Layer 7 of a small transformer language model trained on English Wikipedia (12 layers, counted from 0, width 64).
Take only the direct path to the model's output, skipping the later layers: a vector added to the residual stream pushes a token's score in proportion to its dot product with that token's output vector.

Output vectors of the tokens that the questions are about. A number n stands for n times 0.051.
"ip": -9 1 4 -14 -12 -21 -7 0 14 -2 2 5 -12 -6 -6 -5 12 8 -22 18 9 21 25 5 11 -16 18 3 26 5 -3 1 -4 -2 0 1 -2 -3 6 9 15 1 1 -7 -7 9 16 -23 -4 -9 11 -12 11 -6 -9 14 26 -23 -20 -4 2 10 -16 -12
"ṭ": 29 11 19 -11 -8 -19 2 6 -1 32 3 3 -20 13 -11 -19 8 18 14 9 -8 -17 32 -12 17 -24 63 -10 23 31 27 24 -19 6 -14 21 -11 13 52 18 47 -17 -16 -11 -12 -15 19 -20 -5 -13 31 -19 -10 -22 -12 12 16 -12 1 8 14 25 -16 16
"n": 12 24 1 -6 -6 31 -1 -11 -16 -9 11 -2 16 -6 3 -6 3 7 -4 2 -15 -4 7 -8 1 3 -20 2 14 3 -2 -8 26 4 3 20 -8 3 4 -1 -17 2 -13 13 -12 -18 16 -3 -15 13 8 4 -3 1 12 -6 -4 0 3 -10 3 3 2 -7
"꦳": 27 25 27 -10 -21 -21 0 11 1 40 -3 3 -32 -4 -10 -26 9 9 4 6 -24 -2 31 -11 10 -26 94 -12 35 39 38 28 -25 -1 -10 19 -16 26 59 24 60 -19 -7 -9 -22 -16 24 -17 -3 -18 36 -25 -13 -33 -19 8 27 -31 0 11 11 28 -13 12
"et": -23 11 9 12 -27 -3 0 13 1 -8 2 -4 -7 -10 15 4 -8 13 0 -3 -13 8 17 5 15 15 11 -3 22 13 5 15 -1 -9 12 -8 -3 3 12 9 17 4 8 8 5 -20 14 -7 -19 3 14 1 9 -1 -3 -5 -5 -2 -19 2 -3 -11 -12 -12
"ian": 11 17 6 -7 -5 -5 9 13 -11 15 -19 -10 -20 -15 -5 -5 -7 -9 -19 0 -20 2 5 25 3 -11 27 -14 25 7 1 13 -11 1 -12 17 4 2 -2 21 10 -9 -6 -17 5 12 22 -6 -9 -2 6 -22 -4 -3 -17 6 17 -12 -19 3 13 8 -3 13
"re": 4 37 -13 7 -2 9 -11 2 10 6 7 5 -3 -4 -13 4 19 -6 8 -5 -14 8 5 -11 4 -15 0 -3 -3 -6 -4 -11 2 9 -24 -1 23 1 16 2 -24 6 12 -7 12 -5 0 10 3 4 13 0 12 3 -10 -2 1 -8 0 -1 11 3 -8 -15
"Note": -5 10 17 -4 -8 12 0 -25 -14 15 -12 0 -2 -5 10 -6 0 6 11 6 -19 17 19 -12 16 -9 13 3 8 3 14 8 10 13 -17 -4 4 9 9 6 16 -13 10 -14 -9 -10 -3 -9 4 -17 15 -15 -5 -14 -13 -16 22 -18 -12 14 12 10 -9 -6
"ꦶ": 26 25 26 -10 -21 -21 -1 11 1 39 -4 4 -30 -4 -9 -25 8 8 5 6 -24 0 32 -12 9 -26 90 -10 35 36 36 25 -25 0 -7 19 -15 24 57 22 58 -19 -5 -8 -21 -15 21 -18 -3 -17 36 -26 -12 -33 -19 7 27 -29 -1 12 11 27 -13 10
"hi": -6 6 -6 -6 0 -9 -4 8 0 4 -11 7 -2 12 -8 6 0 -7 11 9 -9 3 -9 -13 10 -7 -2 -14 9 -4 4 -13 -21 -9 -3 3 2 5 6 7 7 2 -9 3 13 13 3 -30 -9 -7 11 11 2 -4 -8 -2 5 -10 -22 3 6 1 9 -6
"ly": 7 5 -16 27 2 -10 -11 12 -11 0 2 -12 -15 -15 -2 -9 1 -5 14 12 -11 -16 0 0 30 -5 9 -4 14 7 -7 5 -12 9 -4 2 14 -2 -3 9 4 -1 -7 -14 8 -21 -4 0 13 -5 6 -11 -25 -4 -4 -7 -16 9 -7 4 -9 -5 -8 -11
"ation": -4 -3 6 2 -25 -16 1 13 -27 2 12 -1 -19 -8 3 17 29 11 -11 -2 -3 7 14 -10 0 1 13 -8 22 -9 3 -10 14 2 -2 -16 5 -11 22 11 4 -9 12 -2 -19 -2 12 -1 1 -3 11 -22 13 -7 -6 -1 18 2 9 11 -11 15 -8 -1
" ": -11 -5 -8 3 3 13 -9 -4 -3 -8 2 16 3 0 -2 14 4 1 -3 -7 3 5 -9 1 1 14 -25 0 -8 -4 -8 -6 6 0 2 -4 6 -6 -19 -2 -20 -7 0 2 3 2 -2 5 8 -3 -11 3 11 3 0 -4 6 9 6 -9 -1 -10 5 -3
" known": 10 9 4 -5 -13 -28 -10 -4 -3 19 -8 10 -5 7 -8 -22 -6 -7 -2 23 -42 -2 -10 -5 7 -11 27 24 11 5 4 0 -7 -13 -2 6 1 -3 7 15 12 0 2 -7 -19 -8 26 -8 -10 -19 16 -11 -1 -7 -15 1 11 -2 -12 4 7 7 -12 9
"ie": -2 19 0 -2 -13 -6 7 -7 -10 1 -21 -6 -16 -13 4 -7 -1 5 -4 9 -2 7 15 1 11 0 19 -12 22 1 -10 -3 -7 1 6 9 5 15 12 13 14 -2 -12 -16 12 7 21 -1 -8 2 14 -12 -14 -4 -11 11 -2 -29 -15 -2 3 3 -2 21
"ro": 7 11 -9 -4 -3 1 -7 -5 10 2 7 -3 -8 -5 -2 -9 10 1 8 -11 -11 -8 10 -5 7 2 2 0 1 -14 -9 1 1 7 -23 -18 7 6 -6 4 -3 9 -3 -20 0 -6 -2 3 -13 1 14 11 1 0 -3 -2 6 -19 -10 -3 6 1 -9 -8
"-": -6 6 -8 1 -2 8 -3 10 -1 -4 6 8 -22 -8 -2 3 -8 -5 -4 1 -4 -1 -6 19 9 6 -5 0 -6 -13 -16 -17 1 -12 -1 -4 7 -12 -17 -3 -2 7 5 7 4 -2 7 -3 -1 -2 -3 4 13 1 -1 -8 1 14 7 1 -20 0 5 -11
"ich": -6 17 -2 -4 -24 -11 -8 -6 -13 23 0 -2 5 3 -3 10 6 9 7 5 4 -3 26 -9 1 -11 16 -4 20 14 9 16 4 9 -5 7 -1 8 19 13 40 -7 -10 -11 -15 -13 23 -12 -6 -3 28 -8 -11 -2 0 10 0 -22 -6 15 -12 21 1 11
"4": 27 27 28 -11 -22 -21 0 12 1 40 -3 3 -32 -3 -9 -26 7 8 5 6 -25 -2 31 -11 11 -26 92 -11 36 38 38 27 -26 1 -8 20 -16 26 60 24 60 -19 -6 -8 -22 -16 24 -16 -3 -18 36 -27 -12 -33 -19 7 26 -31 1 12 11 29 -13 12
"line": 6 5 -6 13 -1 -6 -2 19 -6 14 1 -13 -23 -23 -5 -6 12 9 -3 3 -3 6 3 -7 13 2 3 0 3 2 8 -7 -10 8 -5 -10 5 12 4 4 25 0 -5 0 -25 -19 -8 -9 -6 -12 14 11 -10 -5 -8 10 -3 -2 -10 -3 3 7 -14 -3
"co": 12 8 -1 -7 -4 -21 -3 4 -4 10 -14 0 -18 3 -3 -3 -16 5 6 -8 -3 -2 0 1 -18 7 3 4 11 3 3 -13 -6 -10 1 -2 5 7 11 26 1 0 -2 -2 -1 -4 0 -6 -7 -5 23 -3 1 -2 9 -10 10 -20 0 -8 1 -8 -9 -8
"ay": 2 18 21 1 -15 -10 -17 -17 -9 17 -9 -5 17 3 -5 3 24 -6 4 7 -3 -7 24 -4 18 -4 15 -3 19 -2 6 12 -13 -13 -5 -9 6 2 10 20 22 7 0 -13 -18 -5 22 -9 -1 8 11 -12 -24 -1 9 -4 -5 -10 -15 -14 7 14 -4 9
"rate": 0 10 5 -15 -3 -5 -5 3 2 13 5 -5 -19 -1 -21 7 15 2 2 -7 -20 -8 22 -25 8 -23 21 7 16 2 20 3 -13 -4 -13 6 11 -7 10 18 -2 -3 -5 -15 -22 -9 10 16 -22 -9 24 14 11 -11 -25 26 0 -6 -6 1 5 6 -19 -37
"burg": -2 14 25 0 -7 -9 8 -7 -3 20 -5 11 -22 25 -4 1 -7 5 -5 1 6 -20 10 -8 1 -14 19 21 6 -6 5 -1 -21 -10 -4 5 2 -3 24 15 33 0 -2 -8 -18 -3 30 -25 -7 1 27 -13 7 -6 -10 0 22 -32 -7 14 7 18 9 8
"ty": -3 5 -6 -11 -5 -11 0 14 -33 12 11 -12 -21 7 -13 -19 10 9 12 -1 -9 -25 -10 -16 1 5 0 -6 20 21 9 -16 -4 9 19 -4 14 -2 5 11 6 -11 9 -12 -1 -2 8 -11 -10 -4 16 -13 -9 -4 -26 7 -1 -17 -2 -9 -5 2 -13 -10
"ography": 0 18 7 -8 1 -23 10 25 13 14 2 -11 -28 26 0 16 3 -7 11 0 -17 8 11 3 21 -10 32 11 17 15 1 21 -7 -9 -19 -10 -1 7 31 5 23 -16 20 2 -52 -19 11 -2 -2 -8 34 -33 11 -7 -15 -12 23 -16 -14 -12 29 3 6 11
"ship": 24 9 -7 5 -9 -8 14 12 3 1 -5 -2 -17 7 -1 -4 15 6 -19 11 -16 -7 6 -11 10 3 7 12 35 14 2 -9 9 8 -16 -13 -1 12 15 2 6 6 -12 -9 -26 -20 -6 -5 -9 -23 16 -19 -18 -12 -12 5 -19 -12 17 9 1 3 10 4
"ft": -3 27 2 7 -29 -5 -2 3 0 16 14 22 -9 7 -5 -21 17 -2 -4 -11 -10 6 15 15 -3 0 23 18 3 17 9 4 -5 -4 -16 -4 5 22 5 2 -1 11 12 15 -20 -17 8 -34 7 -4 26 -15 8 -4 -3 9 16 -2 -10 2 11 8 3 -8
"cy": 15 6 11 7 -22 -10 19 -1 -28 13 -8 -2 -13 20 -3 -13 1 -6 9 -2 -4 14 6 -3 5 -6 23 9 21 15 4 -8 -11 26 0 -4 -2 22 23 15 1 -10 0 -5 -15 -12 4 -9 1 2 28 -44 -3 -4 -20 5 11 -22 -3 -14 8 10 -3 -29
"end": -26 16 20 -7 -3 8 9 6 -2 14 -7 4 -12 -14 -7 -8 15 17 11 10 -11 7 13 11 5 -16 10 -7 15 12 12 16 -10 -8 -16 -9 19 3 20 6 11 -12 -17 6 4 -28 7 1 -7 4 8 -19 -8 -5 -1 -2 -11 -1 -20 -1 -6 15 -7 13

Each question shows what one neuron of this layer's MLP adds at an activation of 1. A number n stands for n times 0.006.

n135: 14 -23 2 33 2 3 3 5 -26 -34 7 -48 -21 36 -24 -12 6 35 22 2 17 -3 14 12 -12 -3 40 -14 -55 -17 25 -3 -1 -2 5 1 -22 2 7 15 -11 39 -46 -6 27 -39 -12 -9 -14 2 -29 22 -15 -57 -8 0 0 8 -18 -3 9 9 -10 12
Pushed down most: "ography"

n187: -52 -6 -15 -11 -22 23 26 -5 -6 13 1 -42 -15 -8 24 -52 -24 -22 -9 11 -23 17 16 40 -10 1 -5 -6 6 3 -5 -11 -10 33 -1 -22 5 31 38 11 -5 39 -13 11 -13 25 2 58 -5 -21 -9 -32 -16 -29 -5 9 -32 -11 -21 17 -4 -30 35 9
Pushed up most: "ie"

n98: 34 0 -3 13 -13 9 6 16 4 2 51 -58 -7 15 29 12 13 -27 22 0 20 25 34 6 4 -21 -12 15 12 9 -26 0 24 -11 -27 -4 19 16 22 1 15 40 14 17 0 55 25 24 -13 33 -24 11 22 -19 48 6 8 -21 -16 -42 6 23 51 -21
Pushed down most: " known"

n94: -24 -4 -12 -9 17 -17 -43 -5 32 -12 -18 -27 -1 9 -10 18 14 -13 12 23 25 -8 6 -6 -2 12 -1 27 24 -33 47 -39 -9 10 1 13 17 -26 10 3 -11 0 -2 -9 -12 -39 44 0 23 16 8 7 -30 -41 10 -18 5 34 45 15 0 5 6 -24
Pushed down most: "ian"

n58: -39 26 14 -36 19 26 19 18 -1 -12 -4 10 8 -45 -40 0 23 -21 24 16 -29 -33 46 20 -14 14 11 19 -6 40 -45 16 -39 -4 -20 -21 7 -6 10 10 26 37 -33 -32 3 -31 -62 4 -2 -28 -52 4 -52 16 33 -47 -1 24 4 6 4 -1 -39 -28
Which two tokens does it push up most, strongest first? "end", "ly"

n124: 3 42 -40 0 -1 -3 -11 3 -14 43 -23 18 -1 -13 26 11 4 -33 -3 -4 7 39 2 22 4 -13 15 -48 -57 -4 35 2 -32 14 -19 -13 -28 18 -18 8 14 14 -30 2 -5 -29 -36 39 -16 -16 -19 43 -46 4 -13 -4 -11 -7 -6 1 -1 23 -16 30
Pushed up most: "line"

n54: 12 -19 40 -33 9 -5 9 28 4 -13 -35 -35 24 0 -47 -2 30 -24 6 7 -29 -36 -32 16 -5 18 -35 21 35 -40 2 45 -37 -2 -19 26 39 -45 -20 32 11 9 -23 -4 -2 -24 23 -21 -13 -16 -25 -4 -27 -5 14 3 -29 -9 -5 -27 -15 1 17 17
Pushed up most: "ay"

n108: -4 -11 4 45 -3 9 9 -50 13 14 -24 -30 5 -45 31 8 -4 49 3 2 13 50 2 -18 -14 35 -15 12 -23 -3 22 -28 21 3 -10 -11 -12 11 27 -4 -44 6 -17 0 30 -29 -10 -1 -7 16 21 -25 15 -11 -10 -20 30 -29 -10 -10 -12 52 2 5
Pushed up most: "Note"

n2: 31 78 -9 22 17 15 18 26 -32 -17 23 -21 11 -4 -10 12 -17 -6 9 -12 19 -47 -5 31 -24 -16 -12 26 -4 41 -11 -18 11 2 40 -6 31 -11 19 24 -7 -2 -58 -15 31 9 -5 31 11 10 -15 20 -19 -11 16 -15 21 -34 -7 -1 23 -12 27 -26
Pushed up most: "n"

n102: 39 -34 -33 -44 22 -24 16 -42 28 -13 20 0 12 -19 10 4 16 -22 4 -11 -7 -52 35 -19 -25 9 -5 5 -30 -22 -13 -15 -57 16 12 9 26 13 -19 7 -15 9 16 -18 23 -24 -46 32 -29 18 8 -9 -8 -5 -5 32 -10 -27 -5 8 -5 -18 -33 27
Pushed up most: "ro"

n82: -19 -48 1 -14 -39 -16 21 39 -4 24 25 5 21 -1 -8 3 -4 12 39 6 -16 26 29 -45 -38 18 27 -8 13 -20 -5 -5 29 -15 23 1 -15 18 24 -37 -40 -14 36 23 -8 -11 -17 35 -28 7 -39 23 11 -22 -37 -14 25 29 34 2 -23 -28 -11 -11
Pushed up most: "ation"

n186: -1 -21 -3 3 20 36 -18 0 -54 -5 24 19 -15 46 -10 -22 17 -30 -35 -29 -33 7 -5 11 -3 -11 6 5 11 -3 -16 6 -31 -15 1 -26 1 -5 12 -19 -20 -11 -44 -22 -44 -10 21 32 9 14 26 27 24 -12 -3 9 13 -14 2 -12 -18 -29 -25 -20
Which two tokens does it push up most, strongest first? "rate", "cy"

n112: -4 -40 11 -7 -5 -35 20 6 -31 21 15 -21 -29 0 -49 -10 -24 7 -23 22 10 20 -16 21 -12 -4 5 21 -37 0 -3 1 22 -9 2 1 -18 -12 10 30 -16 25 39 -3 24 -5 10 -38 48 -26 -2 15 28 -7 12 -23 -49 -4 15 -33 -11 6 17 -37
Pushed up most: "-"

n16: -13 -49 -9 -13 -8 -68 -21 -43 10 -19 26 -8 -14 -1 -15 17 -7 21 18 -9 -30 -15 6 16 -50 0 1 -33 -10 10 21 4 7 -18 22 5 -7 -6 0 16 -60 6 3 15 37 37 -9 4 -8 -15 14 21 -31 6 -23 -47 -1 -10 -13 -45 -15 -31 6 -20
Pushed up most: "co"

n47: 49 3 -25 20 14 8 31 26 8 3 -13 5 30 -4 -6 -59 51 -9 -20 -12 -18 26 54 14 12 18 -13 7 25 -8 -20 -5 -30 20 2 -4 32 -9 -23 -35 22 10 -1 -37 14 20 -17 -23 16 -3 39 24 -26 22 -32 -41 35 -22 23 17 10 30 13 -7
Pushed down most: "et"

n148: -21 17 -3 -6 -42 4 -53 -6 -12 10 12 11 -14 -25 -34 19 -12 32 33 -5 -28 -48 30 3 14 21 44 -39 -26 4 -12 24 -45 -4 25 -19 -23 -5 12 11 -7 -31 18 -10 19 -46 7 20 1 8 9 -34 1 48 -7 2 -15 -1 -7 0 -15 1 -23 -8
Pushed down most: "ship"

n114: -20 -28 7 -27 -30 -46 -17 13 8 -23 5 -21 -9 -8 25 8 -10 0 7 15 -1 39 -15 -55 -63 14 -17 15 -19 -35 -19 20 5 23 4 -5 37 -14 4 -17 -17 -9 66 -16 17 -15 1 -12 3 -22 -31 -34 46 -13 -21 17 28 55 -2 -17 -20 0 -2 1
Which two tokens does it push up most, strongest first? "ation", " "

n59: 5 -6 -4 1 -2 -4 2 -13 -54 8 24 -26 4 -4 45 21 -14 11 46 -13 -24 -51 -21 14 -74 43 9 30 -8 57 40 -20 11 33 25 27 1 6 -19 -25 -26 -54 14 -11 -33 13 -10 -21 16 24 -22 -15 -10 18 -38 19 -1 1 -8 7 3 -5 -1 -1
Which two tokens does it push up most, strongest first? "ty", "cy"

n101: 4 -10 16 -6 4 21 8 -41 -11 8 -53 23 -10 3 -29 14 20 16 -22 -14 9 36 33 -23 -29 40 -15 21 9 10 -13 0 48 -7 -18 3 -26 17 13 -25 32 -39 -24 -28 8 -30 7 -16 -15 -2 47 -10 14 -7 57 -2 -18 -8 -19 -16 -6 37 -2 -14
Pushed up most: "ich"

n88: 19 -42 33 6 -34 4 6 -14 -10 -16 -15 40 -26 28 2 21 -4 33 23 -13 18 2 -6 -12 -13 26 64 -34 48 15 5 22 -7 -9 -11 29 23 17 41 -23 8 -30 37 -11 -37 -1 -33 -5 1 -17 -3 -10 14 -10 13 -28 -24 -10 -8 -18 39 2 -27 13
Pushed down most: "-"

n183: 29 22 18 18 4 20 -1 20 25 10 -27 23 14 7 -61 7 -16 9 -35 0 6 -12 0 6 -5 -15 -9 22 50 -17 20 18 24 -45 -1 31 -13 -35 -26 49 23 -19 -12 -18 44 8 -36 -33 -30 4 12 -3 9 26 15 -5 29 9 -41 34 8 17 2 -42
Pushed up most: "ian"

n161: -4 12 2 -18 5 40 -14 12 36 -17 -13 12 1 -5 -9 30 4 -2 7 33 47 -11 15 25 -9 -20 10 -33 -21 37 23 42 39 3 32 11 -22 8 18 -16 -20 1 7 -14 -7 18 -28 -10 0 -6 -27 25 -2 52 -8 15 -52 20 -14 -21 10 -17 -8 24
Pushed up most: " "

n105: -20 -11 -28 10 49 -65 -21 -21 3 -7 19 -7 -34 -26 -48 1 0 28 -3 1 -13 -12 -9 -28 -9 10 14 -3 32 -26 3 -15 29 -13 22 10 -21 16 20 13 -10 -35 -4 15 10 -8 -13 -9 -40 21 21 -20 -25 -12 -24 25 -4 7 -10 5 -31 -53 5 16
Pushed up most: "ty"

n133: -42 5 -14 6 19 -41 44 -45 31 7 23 9 -7 7 -30 10 1 9 63 -30 21 -13 -5 15 -2 17 4 -23 11 -26 -36 -38 -2 -15 5 37 -62 -19 -2 -28 -13 18 6 14 -58 -9 23 -27 18 12 -17 -31 16 -20 -38 -36 -35 -22 -25 6 -6 -21 -37 24
Which two tokens does it push up most, strongest first? "ography", "burg"

n149: -1 -19 25 58 42 39 41 18 50 31 -2 23 -38 35 -29 8 19 1 -10 21 3 -16 -8 -17 -1 -29 -33 -3 18 -16 0 -1 35 -16 27 28 -57 -16 -29 3 34 -29 -36 -12 15 20 -19 -30 24 3 30 -7 36 -25 10 -9 -28 23 -10 -28 13 8 -30 9
Pushed down most: "ft"

n176: -25 15 -15 -15 -2 26 -36 19 -5 -2 17 -4 49 -6 5 -26 -37 21 -42 -7 23 0 -31 -2 -12 5 39 32 -6 6 10 -14 3 10 -30 -3 18 20 57 15 -34 -23 -12 6 20 -4 -19 10 11 8 -29 5 12 -6 -30 28 30 21 8 4 -6 22 18 0
Which two tokens does it push up most, strongest first? "re", "ft"

n18: 24 2 -12 5 17 21 -26 32 -27 -22 -18 40 -19 -9 26 -9 2 2 10 16 41 -28 -11 -29 43 -20 -2 -22 -5 -28 0 28 13 -7 26 -19 60 -15 -18 12 14 -18 11 8 39 -25 13 30 -18 10 24 -9 7 -20 24 -20 45 4 0 36 36 -20 -22 51
Pushed up most: "ly"

n9: -50 24 43 16 -10 -4 18 4 9 -6 -19 15 14 -16 26 4 -6 29 15 0 -8 -23 -14 8 -6 2 20 8 38 10 13 -15 17 -13 23 25 30 47 28 -11 2 -2 0 29 27 -6 -9 10 -34 8 11 9 7 -6 49 -15 22 -29 -38 -5 18 -31 34 10
Which two tokens does it push up most, strongest first? "et", "end"

n80: 4 27 -1 -2 19 -17 -38 24 -45 17 19 -11 31 28 -28 16 -3 2 -36 12 -6 -17 -36 17 15 -25 41 4 -42 -16 -11 -10 -21 6 34 1 3 -22 -7 52 14 27 10 -27 11 -13 44 -1 -19 -27 -22 23 6 -18 -13 19 15 -14 21 -17 2 -18 35 7
Pushed up most: " known"

n15: 8 2 19 18 -5 21 -1 16 29 -13 13 18 -8 -29 0 33 7 5 32 -8 2 7 -32 -8 -37 -21 12 -25 -4 25 -32 -18 -14 -10 19 18 28 -3 39 -4 0 -41 3 -23 6 -10 -38 44 0 30 -37 -8 6 52 -23 -4 12 14 11 -37 10 -25 -6 17
Pushed up most: "re"

n146: -13 -30 -14 1 -18 10 -2 38 7 14 15 2 -14 -16 -12 -30 20 -3 26 26 15 -5 22 35 8 35 -13 -24 -4 34 -9 21 5 53 -23 28 16 -34 -37 7 -10 43 -32 9 -16 -21 -32 -22 30 -12 -39 -3 21 1 -25 25 -12 5 17 1 -2 -2 16 25
Pushed down most: "burg"

n41: -11 6 -8 6 25 14 -1 2 -31 14 -19 -29 20 12 59 -2 -19 6 -12 5 -24 -22 -58 18 32 11 -3 -6 15 0 9 -19 -2 -19 18 -14 56 15 10 -8 -31 4 -29 18 5 8 -11 6 -4 -40 38 8 -26 -39 -1 0 5 -2 -46 13 -36 28 -11 26
Pushed down most: "ip"

n120: -2 39 -22 7 8 26 -42 1 19 -13 19 -43 -27 -45 -11 -28 -41 -28 -19 7 50 -3 9 -10 23 -4 -45 -21 12 38 22 -21 22 10 -4 -15 16 -49 -44 26 -4 -21 -12 -22 -1 -19 -19 -11 33 5 17 9 2 0 9 -24 18 -41 -11 22 7 -13 -20 2
Pushed up most: "ly"

n67: -44 7 -3 -13 3 -39 28 1 36 -21 7 3 -30 47 -16 -11 -62 26 3 25 23 22 -35 10 31 8 -2 32 -43 -24 -6 12 50 19 -4 27 -10 -1 36 -16 -4 6 -13 -65 -7 -25 6 -1 7 -13 -5 4 4 5 21 31 -28 5 18 51 24 -5 -6 5
Pushed up most: "burg"

n137: -29 13 -6 5 8 -46 23 -1 -28 23 -7 -20 -19 -4 -16 -17 18 21 -5 -11 0 -31 -19 13 -15 -14 -8 34 2 27 17 8 43 -16 -7 -33 9 -3 -23 -3 27 -30 -2 20 -32 -3 -5 28 -24 -33 16 3 -44 -34 10 -48 2 -8 37 -5 -16 -12 11 22
Pushed up most: "ship"

n48: -12 44 -9 6 10 -13 17 29 -15 -16 -13 -4 -12 0 4 -15 14 -28 1 -30 11 17 -30 -1 -13 4 -5 -23 -30 -20 0 -12 -38 -24 34 31 44 -30 -13 6 12 4 12 -38 -59 -4 -12 14 -48 16 9 -22 -2 6 11 -23 -13 -18 32 10 -6 -27 30 16
Pushed down most: "ṭ"

n19: 8 27 -9 -15 -38 28 -34 -2 0 24 -2 17 7 3 -6 13 -4 0 -3 20 -7 -23 -1 51 11 -5 31 -11 37 53 -1 -25 28 2 -17 -21 -14 13 -13 12 -20 -27 11 30 -1 -16 7 -17 12 2 -6 -1 14 -16 23 -3 -18 17 -22 -16 38 -55 15 -18
Pushed up most: "ft"

n5: 3 23 6 26 15 -4 -19 -4 -25 1 14 14 -25 14 27 12 15 21 -29 13 21 41 -9 -7 -36 -19 13 -27 -29 27 -1 -3 13 -33 56 14 9 -11 3 -38 -19 -9 3 -38 10 32 -21 24 26 -17 -19 12 -66 19 -11 27 -16 0 30 -3 38 -18 -13 -15
Pushed down most: "ography"

n118: -1 6 29 2 25 7 34 -43 -12 -7 46 9 -14 -16 -8 9 5 16 -1 -14 9 37 31 -11 -36 -6 -16 -14 -38 5 -4 -15 -18 13 -29 13 21 9 11 1 -2 -7 -6 20 21 -31 -35 -11 43 4 23 -55 -25 7 -15 -37 -41 22 43 -45 47 5 -30 49
Pushed up most: "end"

n56: 13 -2 9 28 -7 -28 23 -24 18 -9 -17 6 -18 -13 -38 18 27 -19 8 -10 -8 -19 21 -15 7 17 8 22 0 7 4 -14 2 -16 30 -12 -9 21 -19 -20 31 12 -36 -26 -11 29 -29 32 16 -37 -42 -3 -13 22 -42 24 -5 -8 24 14 -12 -16 20 2
Pushed up most: "ship"